Layer 10 of a small transformer language model trained on English Wikipedia (18 layers, counted from 0, width 64).
A neuron's activation on a vector x is GELU(gate . x) times (in . x), where the dot is the dot product.

Input weights of the MLP neurons that the questions are about. A number n stands for (n - 500) times 0.0017.
n0 gate: 621,335,685,647,392,787,520,544,647,246,547,540,491,504,406,342,691,527,483,315,513,521,552,372,432,440,498,367,575,364,543,476,585,420,493,637,611,455,633,591,493,420,799,603,505,295,593,632,529,753,458,715,545,464,411,455,633,437,654,779,397,251,522,502
n27 gate: 334,329,237,685,538,694,532,561,487,418,613,585,341,429,680,635,527,426,444,676,664,353,466,458,393,789,630,623,496,445,526,413,415,419,396,609,402,589,762,524,588,498,654,741,639,652,346,457,586,454,549,486,476,473,505,433,449,334,460,351,578,393,570,548
n39 gate: 693,752,506,624,532,734,404,799,375,667,529,590,587,326,252,485,404,275,416,437,562,462,318,540,481,546,574,787,357,429,695,640,692,522,435,697,610,317,498,506,513,575,454,427,284,621,518,520,601,562,512,686,503,457,580,679,374,438,334,427,435,764,435,770
n50 gate: 567,578,462,512,290,559,305,371,681,413,521,664,647,512,589,835,435,489,725,422,458,550,394,376,460,884,583,305,630,497,205,430,538,556,360,512,440,476,445,461,254,495,501,592,285,567,370,418,304,747,328,531,303,597,522,710,516,498,317,445,454,329,685,296
n52 gate: 506,384,556,511,403,599,511,602,587,708,320,499,763,554,466,416,352,513,619,500,395,388,376,675,490,569,444,496,438,545,486,289,425,424,605,604,444,591,442,522,436,319,429,434,825,559,582,436,509,553,565,587,196,342,531,458,358,492,406,497,642,268,541,389
n63 gate: 312,431,400,590,438,307,383,375,509,457,194,314,448,190,717,445,488,468,582,622,399,788,407,415,650,591,793,503,662,595,408,438,614,616,430,637,654,414,285,653,477,475,506,566,478,496,512,455,598,707,331,396,330,376,424,532,539,528,695,578,595,276,521,514
n83 gate: 696,809,451,409,486,636,507,617,627,546,407,532,478,637,612,603,520,227,434,358,509,398,468,423,584,378,512,421,568,487,401,820,331,375,672,723,587,341,202,725,351,686,564,449,658,281,738,484,548,609,514,576,453,499,656,662,499,470,591,514,259,484,579,273
n90 gate: 457,565,537,348,497,284,249,519,381,494,454,439,569,522,539,701,437,550,477,368,440,483,548,414,683,444,367,620,548,363,486,443,561,528,317,620,440,474,437,568,570,589,314,348,521,475,519,597,396,666,642,568,559,487,356,781,596,399,273,360,624,557,628,421
n98 gate: 502,409,427,500,361,343,595,440,539,434,499,567,537,526,441,575,467,627,719,556,453,447,569,470,304,627,688,380,264,198,558,351,560,232,516,500,483,364,715,519,519,447,423,706,628,427,335,473,280,533,662,685,367,339,447,526,601,538,659,605,603,369,343,435
n106 gate: 852,384,443,401,514,467,380,828,516,440,499,290,599,828,340,599,228,393,501,333,486,593,318,266,409,628,531,589,228,244,402,568,487,548,671,729,510,547,527,478,499,687,565,484,501,443,455,436,377,659,341,322,579,786,431,464,526,566,590,758,345,734,625,593
n114 gate: 633,696,436,431,722,849,644,583,395,583,564,601,626,444,303,455,541,368,356,272,420,558,393,762,505,450,424,711,699,552,332,564,514,462,463,360,530,77,458,797,508,484,762,273,399,423,509,550,589,577,491,388,578,450,502,509,533,627,479,531,627,383,672,496
n115 gate: 595,440,604,604,578,495,474,470,575,582,598,769,480,397,735,508,372,506,682,272,373,484,455,664,731,438,394,381,603,341,286,527,399,566,511,519,407,649,596,319,596,586,454,710,721,616,391,342,488,577,442,370,381,427,437,571,257,172,512,355,780,591,381,587
n123 gate: 440,410,554,432,393,353,355,367,538,348,470,553,622,559,303,376,231,561,445,271,374,417,376,475,640,577,512,446,537,628,243,481,594,387,513,298,519,622,245,770,428,520,443,586,387,665,382,706,357,743,499,442,390,544,265,609,434,192,602,569,605,656,416,444
n146 gate: 411,557,523,673,528,396,528,512,515,675,265,494,571,411,208,426,459,607,435,653,705,359,527,530,636,603,477,480,620,669,496,289,569,685,370,583,758,317,352,566,571,500,440,593,526,483,535,415,634,677,564,529,484,503,609,298,437,377,473,487,461,442,286,504
n169 gate: 462,450,706,524,511,340,519,561,566,459,488,482,700,400,626,253,571,589,555,461,850,455,639,623,584,197,592,206,372,412,614,729,424,488,447,464,499,575,403,437,712,497,372,493,466,411,544,181,456,495,607,621,679,444,501,486,318,153,598,503,746,284,607,583
n170 gate: 715,375,384,362,569,451,333,382,549,591,461,604,349,693,352,455,790,502,374,386,638,472,307,347,349,343,599,384,455,508,192,542,631,778,350,477,516,404,209,567,357,342,511,545,552,613,415,473,789,474,575,488,286,521,535,399,291,679,550,647,818,384,437,431
n175 gate: 540,797,558,419,375,349,498,477,463,510,612,616,343,516,615,556,550,397,518,649,733,268,607,733,562,411,475,515,594,704,656,295,377,449,444,674,567,455,327,600,650,408,404,515,551,390,417,320,361,448,338,584,637,577,410,541,525,498,494,463,412,521,547,784
n177 gate: 530,474,501,408,478,484,230,482,483,432,350,500,708,679,525,280,409,601,692,544,510,148,592,435,510,373,484,481,596,592,331,525,624,604,734,514,494,513,470,612,558,520,465,461,693,342,494,385,529,581,411,446,650,295,657,413,761,663,551,427,528,604,583,657
n181 gate: 706,460,441,388,362,404,461,539,731,556,481,439,602,625,732,341,638,411,492,470,348,341,621,62,815,473,773,584,614,387,321,571,840,430,457,625,542,552,493,521,354,536,662,461,485,617,525,227,614,706,641,678,398,556,600,357,615,236,771,489,526,384,505,582
n0 in: 745,360,604,426,571,487,740,586,335,504,325,660,665,504,488,328,426,624,526,626,643,642,389,588,639,318,434,448,455,266,509,489,668,569,340,367,646,488,460,431,533,368,288,534,403,568,461,651,430,483,511,474,542,353,510,782,405,553,562,323,226,307,507,654
n27 in: 529,367,411,828,452,685,689,362,622,479,675,507,565,288,529,487,449,553,544,637,385,570,398,619,117,655,565,466,590,582,590,671,704,632,752,372,400,639,457,760,427,474,714,455,504,269,470,767,415,315,745,335,485,282,351,688,530,548,505,404,497,478,634,618
n39 in: 695,322,210,445,493,542,660,532,560,670,625,392,225,378,522,537,753,131,348,505,267,503,230,638,679,443,561,675,532,215,511,587,440,443,627,532,652,700,337,599,472,372,469,388,279,472,351,394,627,525,652,636,620,730,565,326,394,665,317,380,451,360,356,788
n50 in: 400,552,232,535,454,458,427,390,529,284,513,534,334,686,525,606,703,526,164,600,642,497,325,566,622,469,352,456,701,482,330,799,592,440,256,616,592,500,426,952,444,352,580,601,412,377,337,720,797,520,368,502,537,628,511,385,388,434,281,714,337,464,409,692
n52 in: 598,396,600,364,314,700,476,590,552,732,456,542,483,547,475,504,675,359,588,312,440,427,283,631,573,570,489,832,438,518,740,256,622,327,526,138,525,749,405,450,472,523,581,424,404,666,518,266,348,394,818,559,587,527,510,373,348,551,713,501,593,558,638,563
n63 in: 703,424,185,488,517,709,432,695,717,577,204,783,479,280,574,400,493,534,604,410,581,559,658,587,566,543,524,585,634,469,459,538,635,473,452,800,744,523,472,427,489,813,316,904,510,647,525,581,492,460,982,657,731,371,486,228,559,559,608,543,550,439,509,734
n83 in: 597,614,680,466,412,685,502,403,443,669,333,254,441,634,534,210,456,571,540,340,527,664,531,385,426,529,546,403,593,362,571,577,270,359,794,667,634,472,534,401,736,542,568,490,626,596,592,254,176,590,502,518,696,400,567,234,584,860,425,594,282,665,574,529
n90 in: 436,351,403,381,501,521,521,295,354,376,401,563,451,560,655,403,604,637,525,443,400,630,311,500,440,492,432,462,652,364,402,709,472,347,501,430,409,526,496,701,746,728,378,619,564,471,506,570,639,451,246,741,561,311,649,394,498,497,483,542,563,593,402,347
n98 in: 259,559,464,790,456,654,331,513,472,464,372,422,394,402,392,300,637,428,105,471,646,442,546,368,459,704,808,634,436,456,675,337,451,429,445,417,560,582,678,606,361,582,351,321,615,495,591,428,406,334,509,189,389,675,543,621,281,527,275,212,734,475,711,195
n106 in: 362,464,395,455,470,356,491,900,508,668,537,342,669,677,264,509,390,554,356,507,822,638,254,185,776,648,501,553,482,729,789,522,515,362,329,579,467,655,582,506,744,511,496,613,633,727,418,431,546,518,564,793,567,322,241,399,238,403,194,646,607,508,502,621
n114 in: 458,528,654,490,552,365,451,269,405,573,505,400,612,486,399,527,393,511,437,334,601,209,304,558,444,416,394,720,608,370,568,390,520,713,617,383,832,544,619,248,601,424,571,560,715,582,101,572,385,323,494,569,385,463,434,571,647,558,544,652,518,302,679,554
n115 in: 470,391,400,457,609,685,362,695,509,467,617,261,357,616,615,223,437,743,475,494,926,507,478,651,544,623,589,628,410,541,558,376,454,583,488,449,253,667,584,603,528,332,640,245,492,677,748,381,428,450,543,298,409,258,353,410,429,381,633,521,259,842,393,515
n123 in: 384,622,283,520,463,340,339,507,544,581,516,571,713,364,621,455,561,541,414,535,673,458,472,371,605,424,821,740,480,554,396,297,832,497,374,484,643,339,366,462,461,261,600,260,651,567,342,563,243,565,434,797,273,503,341,582,423,738,509,668,371,314,582,380
n146 in: 543,558,530,500,602,589,408,612,549,515,454,392,436,557,488,642,530,494,471,636,967,445,523,581,816,451,571,527,407,338,563,406,408,554,385,245,262,570,317,447,488,648,498,386,514,427,397,476,385,428,502,522,587,553,448,347,751,342,459,175,591,436,133,413
n169 in: 454,391,538,404,628,556,497,883,311,664,768,571,482,418,485,583,274,359,423,527,529,564,636,280,657,283,397,358,398,286,432,484,459,271,494,757,360,571,742,324,421,612,338,414,512,278,393,629,605,657,317,254,210,724,576,627,322,465,489,286,373,385,490,147
n170 in: 522,617,533,412,498,553,511,396,527,517,489,417,607,725,405,436,476,539,419,429,362,541,537,531,602,552,361,529,412,329,653,491,503,433,166,522,277,181,714,645,465,563,253,733,326,473,403,493,545,582,379,426,671,745,594,261,335,676,740,417,609,363,101,660
n175 in: 362,635,454,443,387,350,402,605,360,618,553,665,329,460,568,597,556,441,554,560,571,492,735,689,646,409,471,758,618,676,581,394,436,521,543,483,595,668,443,536,610,487,424,505,406,534,542,355,424,589,500,616,656,496,445,527,630,482,537,428,303,526,463,695
n177 in: 693,462,510,385,395,494,401,320,546,643,424,552,753,398,547,355,440,321,675,552,601,430,533,534,537,296,411,451,560,632,555,508,428,503,449,382,538,535,361,327,384,322,572,414,652,312,497,460,413,564,539,420,604,320,428,445,791,582,531,632,667,572,347,512
n181 in: 756,543,724,545,613,632,737,416,467,473,255,515,557,473,370,666,628,491,629,631,293,472,597,815,383,470,733,322,598,370,481,637,478,475,211,488,498,263,600,583,351,435,910,493,385,295,299,548,347,390,872,706,603,589,468,547,424,460,625,616,673,585,866,373

Each question shows a token from some text and the vector x that enters the MLP there. A number n stands for (n - 500) times 0.01.

"an": 450,588,621,328,482,730,618,663,502,548,526,689,505,406,519,596,440,393,297,525,247,591,661,479,411,647,509,697,584,604,578,449,578,546,365,405,486,661,541,424,354,509,460,557,513,411,508,500,606,253,532,587,601,504,647,518,633,750,474,595,301,577,548,309
Which of these neurons fires most? n39

" two": 311,501,536,353,440,640,470,402,411,556,571,618,597,388,413,602,600,681,492,665,500,623,547,401,618,501,578,588,458,685,399,450,405,512,523,437,613,399,519,555,438,511,384,569,770,396,550,549,544,349,536,539,548,553,357,481,606,464,219,687,594,596,186,377
The most active neuron and its activation: n146, at about 5.3

" a": 356,462,554,403,535,635,345,454,481,539,622,513,389,336,361,474,579,556,432,620,488,594,566,424,780,567,544,542,238,441,540,448,498,654,610,463,597,413,543,436,407,315,417,451,569,390,562,673,492,452,633,610,645,566,340,528,402,498,360,700,481,515,261,298
Which three neurons fire most, strongest first? n146, n98, n39

" For": 427,323,415,445,398,685,512,444,319,832,560,597,682,542,475,502,756,406,400,553,397,519,482,528,524,505,477,448,362,522,346,493,416,547,582,479,362,627,689,464,248,364,362,441,510,449,339,519,539,282,551,593,485,586,448,445,585,460,430,719,550,536,514,418
Which of these neurons fires most? n52

"e": 259,405,687,268,624,633,449,452,441,540,762,485,666,360,649,616,565,786,410,592,480,550,528,446,409,409,428,760,516,717,383,571,524,737,468,500,570,446,565,459,447,469,672,396,469,542,544,467,700,375,414,512,372,386,552,571,529,589,333,599,449,434,559,429
The most active neuron and its activation: n114, at about 9.7

" |": 393,486,483,389,460,574,576,502,358,545,747,398,580,508,338,525,434,539,485,591,426,722,495,403,853,529,411,595,457,414,544,651,342,392,574,464,437,582,287,395,528,432,271,702,624,443,527,577,643,372,482,602,646,594,507,556,549,525,430,650,359,576,464,607
Which three neurons fire most, strongest first? n106, n39, n90

" n": 310,534,676,417,576,490,480,449,465,708,538,559,576,463,555,472,561,595,570,637,526,486,644,542,735,570,344,406,490,537,356,556,553,643,759,536,650,448,607,564,386,491,313,550,397,582,519,411,586,254,601,379,828,487,559,376,684,519,489,676,590,529,324,566
Which of these neurons fires most? n177

"n": 387,582,481,251,469,519,520,377,428,591,591,559,554,335,377,544,558,515,543,543,558,469,525,585,623,619,390,580,406,458,555,542,440,644,747,517,365,685,525,384,363,275,419,569,446,362,501,396,531,433,411,374,631,653,459,462,649,598,338,725,481,509,353,235
The two highest activations, in order: n175, n90

"ed": 472,549,554,536,503,569,489,409,394,597,454,607,570,549,558,519,500,683,225,567,652,590,474,531,522,814,401,536,350,516,414,606,335,556,366,381,477,511,594,514,356,414,312,623,740,555,687,373,591,435,637,528,419,555,679,520,499,342,530,703,500,399,391,393
Which of these neurons fires most? n170

" of": 435,452,448,590,435,611,512,508,375,702,674,557,474,388,542,536,589,670,398,352,379,577,596,638,816,548,369,620,432,340,474,635,285,736,453,341,461,394,702,548,429,482,430,483,552,392,627,596,688,417,453,538,300,483,386,493,506,394,499,678,575,545,515,372
Which of these neurons fires most? n115

" st": 569,515,576,511,635,571,577,506,377,694,852,455,536,481,461,398,682,510,592,508,399,611,501,668,564,639,733,534,358,559,568,560,490,557,633,401,756,435,699,365,505,465,338,455,546,447,620,433,481,437,595,425,740,500,638,571,580,482,453,747,389,549,404,346
Which of these neurons fires most? n39

" P": 499,342,592,538,530,578,585,511,475,596,603,534,615,610,538,362,691,448,513,564,479,626,425,580,644,461,496,593,336,547,425,452,605,428,557,456,470,677,896,425,489,450,465,637,477,494,509,484,491,228,545,565,679,480,585,733,582,658,392,706,358,480,381,265
The most active neuron and its activation: n0, at about 3.7

"le": 412,363,494,464,642,732,454,441,233,755,584,390,424,386,539,511,416,724,436,627,356,655,378,399,481,657,457,536,548,494,380,526,565,481,427,543,565,499,417,498,419,574,452,630,629,412,504,406,553,466,527,526,590,533,658,482,447,276,439,734,405,441,269,397
The most active neuron and its activation: n63, at about 2

" l": 463,435,564,394,584,490,534,518,590,759,593,555,325,401,635,554,673,670,467,638,579,685,518,543,672,596,580,599,464,699,444,558,547,642,564,438,510,536,687,444,472,345,473,353,514,627,525,497,465,384,366,447,924,550,606,568,660,515,278,592,343,585,301,395
Which of these neurons fires most? n175

"ar": 449,264,510,554,597,721,592,450,539,514,353,636,441,411,475,482,405,403,461,533,353,683,713,488,482,485,511,689,435,510,375,606,526,565,278,474,511,617,536,413,272,319,406,550,643,453,465,392,568,348,638,579,678,415,571,535,354,622,383,614,186,563,507,335
Which of these neurons fires most? n27

"'s": 456,560,595,404,514,652,569,580,418,691,613,591,565,510,414,558,479,556,459,598,403,544,633,437,766,547,429,510,377,567,513,411,461,527,631,399,522,406,553,473,519,344,395,487,717,401,525,454,678,510,462,438,572,725,455,355,532,445,516,766,481,545,373,233
Which of these neurons fires most? n146

"ry": 307,557,587,573,612,657,707,451,466,663,533,580,421,284,602,560,461,595,281,554,426,737,495,529,462,521,349,647,402,703,456,305,509,513,389,490,516,479,465,620,503,512,455,546,546,454,459,390,556,537,787,620,654,620,551,389,421,446,289,717,470,566,313,365
The most active neuron and its activation: n39, at about 1.4

"r": 445,550,556,307,477,566,428,489,480,741,692,496,678,311,540,477,536,480,567,550,626,444,783,531,521,486,577,387,375,911,510,545,583,475,447,476,449,759,531,459,449,421,478,459,608,530,553,436,620,431,751,400,489,504,427,753,568,636,425,636,259,597,433,408
The most active neuron and its activation: n175, at about 5.2

"amb": 519,464,566,340,345,622,535,474,519,715,722,622,591,459,555,518,414,447,479,580,424,452,602,410,483,487,447,615,682,788,458,466,301,440,445,448,566,707,698,581,420,487,392,608,564,252,586,343,537,436,623,594,740,434,571,628,526,710,239,558,291,465,526,350
Which of these neurons fires most? n175

"emb": 490,240,599,330,671,575,307,622,440,786,592,548,348,380,493,418,602,423,481,531,627,548,547,353,600,521,502,416,604,600,318,726,467,555,572,466,711,667,585,560,524,463,537,675,438,474,801,371,580,399,600,535,509,714,492,525,402,596,403,504,532,570,437,426
The most active neuron and its activation: n169, at about 4.4

" N": 386,599,527,472,523,567,387,518,454,570,491,468,685,460,541,602,723,594,503,605,457,475,618,530,674,615,354,517,408,585,370,529,530,579,692,477,551,646,711,567,450,407,356,618,400,608,478,517,549,112,589,437,805,585,581,481,653,562,472,707,501,574,353,446
The two highest activations, in order: n177, n169

"E": 389,256,454,473,485,518,638,554,560,660,608,414,562,421,392,522,664,686,349,486,511,490,629,613,672,505,438,532,359,734,290,657,597,648,804,447,602,592,685,547,435,531,506,564,527,512,356,470,503,364,580,487,483,614,490,667,577,605,285,692,346,397,387,485
Which of these neurons fires most? n181

"w": 441,351,530,464,595,553,511,469,355,666,571,351,859,473,482,418,471,575,603,459,616,643,561,416,488,432,519,673,565,419,534,585,424,683,509,359,552,549,518,585,406,474,467,496,656,629,538,332,611,331,623,466,832,641,543,661,656,447,547,722,438,614,407,536
Which of these neurons fires most? n177

" which": 422,426,549,492,635,595,503,406,457,687,620,444,450,434,566,639,440,625,473,637,510,541,588,426,615,558,673,658,502,615,545,613,358,591,774,477,552,415,668,385,451,628,381,621,762,510,497,708,649,432,643,450,585,560,549,596,524,613,446,719,445,482,454,250
The two highest activations, in order: n27, n83

"ask": 359,394,530,547,490,640,614,420,368,667,571,577,694,301,438,563,524,553,361,643,416,596,360,360,408,516,267,657,448,483,392,500,417,555,421,438,501,395,582,540,414,698,363,630,421,471,607,542,681,460,676,424,720,573,734,587,557,464,260,644,642,689,463,418
Which of these neurons fires most? n90

"ted": 494,615,527,449,498,611,470,520,523,576,443,603,635,564,611,644,531,615,264,607,439,696,384,517,550,781,489,603,374,321,406,650,341,623,451,351,526,501,714,604,424,389,301,639,667,412,641,593,616,574,439,445,396,585,631,461,583,407,354,709,503,435,464,430
Which of these neurons fires most? n50

"ve": 357,390,504,503,646,824,578,447,432,667,703,506,529,577,413,555,519,685,384,673,490,647,476,368,517,491,446,412,434,577,370,390,418,624,432,299,511,437,575,579,364,546,363,672,688,412,520,446,622,367,577,544,443,469,608,592,542,444,437,577,425,463,332,290
The two highest activations, in order: n146, n170

"inn": 463,666,687,248,588,475,658,503,316,627,557,543,825,475,571,376,533,699,358,490,483,641,642,360,520,581,566,690,478,621,398,605,469,511,411,414,638,598,532,542,458,574,384,520,576,338,522,474,740,484,467,454,695,475,661,356,621,535,477,625,488,692,392,478
Which of these neurons fires most? n177

" on": 445,377,587,452,334,546,492,375,372,766,702,606,396,539,546,557,412,603,346,574,466,601,401,670,702,463,614,507,464,598,447,485,489,620,500,429,471,455,533,496,378,391,301,535,680,294,520,636,707,351,636,531,576,570,434,240,524,422,428,629,592,479,334,388
Which of these neurons fires most? n170

",": 523,388,693,499,451,649,487,628,497,744,636,545,424,425,546,559,550,571,425,599,537,607,706,611,572,544,464,500,362,543,565,497,404,560,517,482,410,615,464,600,502,446,389,592,761,537,536,666,495,267,537,526,410,526,478,414,546,640,432,717,473,289,378,281
The two highest activations, in order: n52, n98

" w": 433,416,451,592,529,489,508,358,458,739,644,477,680,472,495,467,625,627,573,521,631,670,539,518,510,536,575,587,494,473,493,535,406,598,559,391,595,446,565,480,430,486,576,489,640,657,665,572,611,231,620,482,877,571,512,641,661,626,464,807,492,482,455,581
The most active neuron and its activation: n114, at about 2.8

"er": 480,371,459,405,353,803,452,525,157,678,577,514,594,454,479,389,553,525,504,413,428,505,572,489,508,477,524,752,413,735,283,476,536,536,500,425,538,582,540,565,461,506,547,715,539,429,460,500,470,295,339,691,771,580,469,444,586,577,326,615,371,500,603,499
Which of these neurons fires most? n114

" ev": 287,555,306,550,523,644,449,377,538,614,643,453,692,509,738,428,543,581,499,555,290,759,772,504,500,482,408,662,370,563,536,373,353,562,582,419,609,457,752,412,445,491,560,611,519,609,747,388,571,449,561,442,656,586,518,498,558,672,317,659,629,479,539,500
Which of these neurons fires most? n0

"m": 353,270,597,409,609,557,455,524,457,640,640,616,506,320,475,505,555,496,586,532,593,710,705,480,371,779,428,500,349,469,537,565,455,430,551,406,659,654,594,522,530,466,580,585,334,655,509,448,830,465,539,428,662,530,403,584,525,638,348,595,495,602,376,267
Which of these neurons fires most? n27

"G": 523,334,468,486,353,578,624,580,451,533,607,439,611,480,517,608,668,556,447,570,397,553,475,358,667,542,513,435,233,657,549,541,526,442,703,423,691,556,692,578,457,428,355,581,492,568,448,337,578,252,562,556,798,479,545,576,528,479,283,704,264,455,461,366
The most active neuron and its activation: n106, at about 2.8

"ood": 496,294,479,467,426,672,567,435,434,598,655,491,548,475,475,451,512,486,312,631,640,502,630,553,451,673,511,588,449,452,370,508,343,427,517,482,380,623,516,490,325,523,278,373,565,475,496,330,576,519,622,639,549,550,509,624,476,501,349,816,422,571,525,274
Which three neurons fire most, strongest first? n52, n98, n106

" to": 531,359,467,442,400,614,526,390,492,672,626,704,425,558,695,580,425,723,309,478,460,652,487,651,737,495,575,532,573,450,607,461,423,711,593,486,496,388,663,479,390,468,486,450,587,500,481,634,604,433,804,575,546,640,433,436,418,506,428,732,443,461,443,416
The most active neuron and its activation: n115, at about 1.3

"R": 445,348,495,385,593,535,341,462,499,607,445,654,782,435,566,529,699,629,461,391,379,668,517,612,668,476,447,593,365,636,493,606,535,517,544,457,575,510,546,395,647,318,332,553,506,326,452,479,574,386,482,414,824,454,557,589,615,510,355,740,453,402,412,372
The two highest activations, in order: n177, n90

" in": 316,437,492,423,288,633,444,516,490,739,642,651,457,507,562,470,496,655,456,551,422,644,636,695,716,591,485,651,427,527,582,559,463,629,605,431,477,426,677,452,404,452,318,546,458,370,451,649,638,342,439,431,514,578,400,548,499,454,573,635,717,463,385,246
The two highest activations, in order: n98, n52

"el": 551,622,486,622,593,580,739,389,316,761,639,557,478,244,603,510,581,705,376,692,483,592,341,459,533,749,386,654,505,537,496,639,482,595,538,497,356,611,534,487,442,349,371,569,699,522,516,464,504,495,671,477,530,477,590,578,609,578,491,570,418,473,252,453
The two highest activations, in order: n27, n39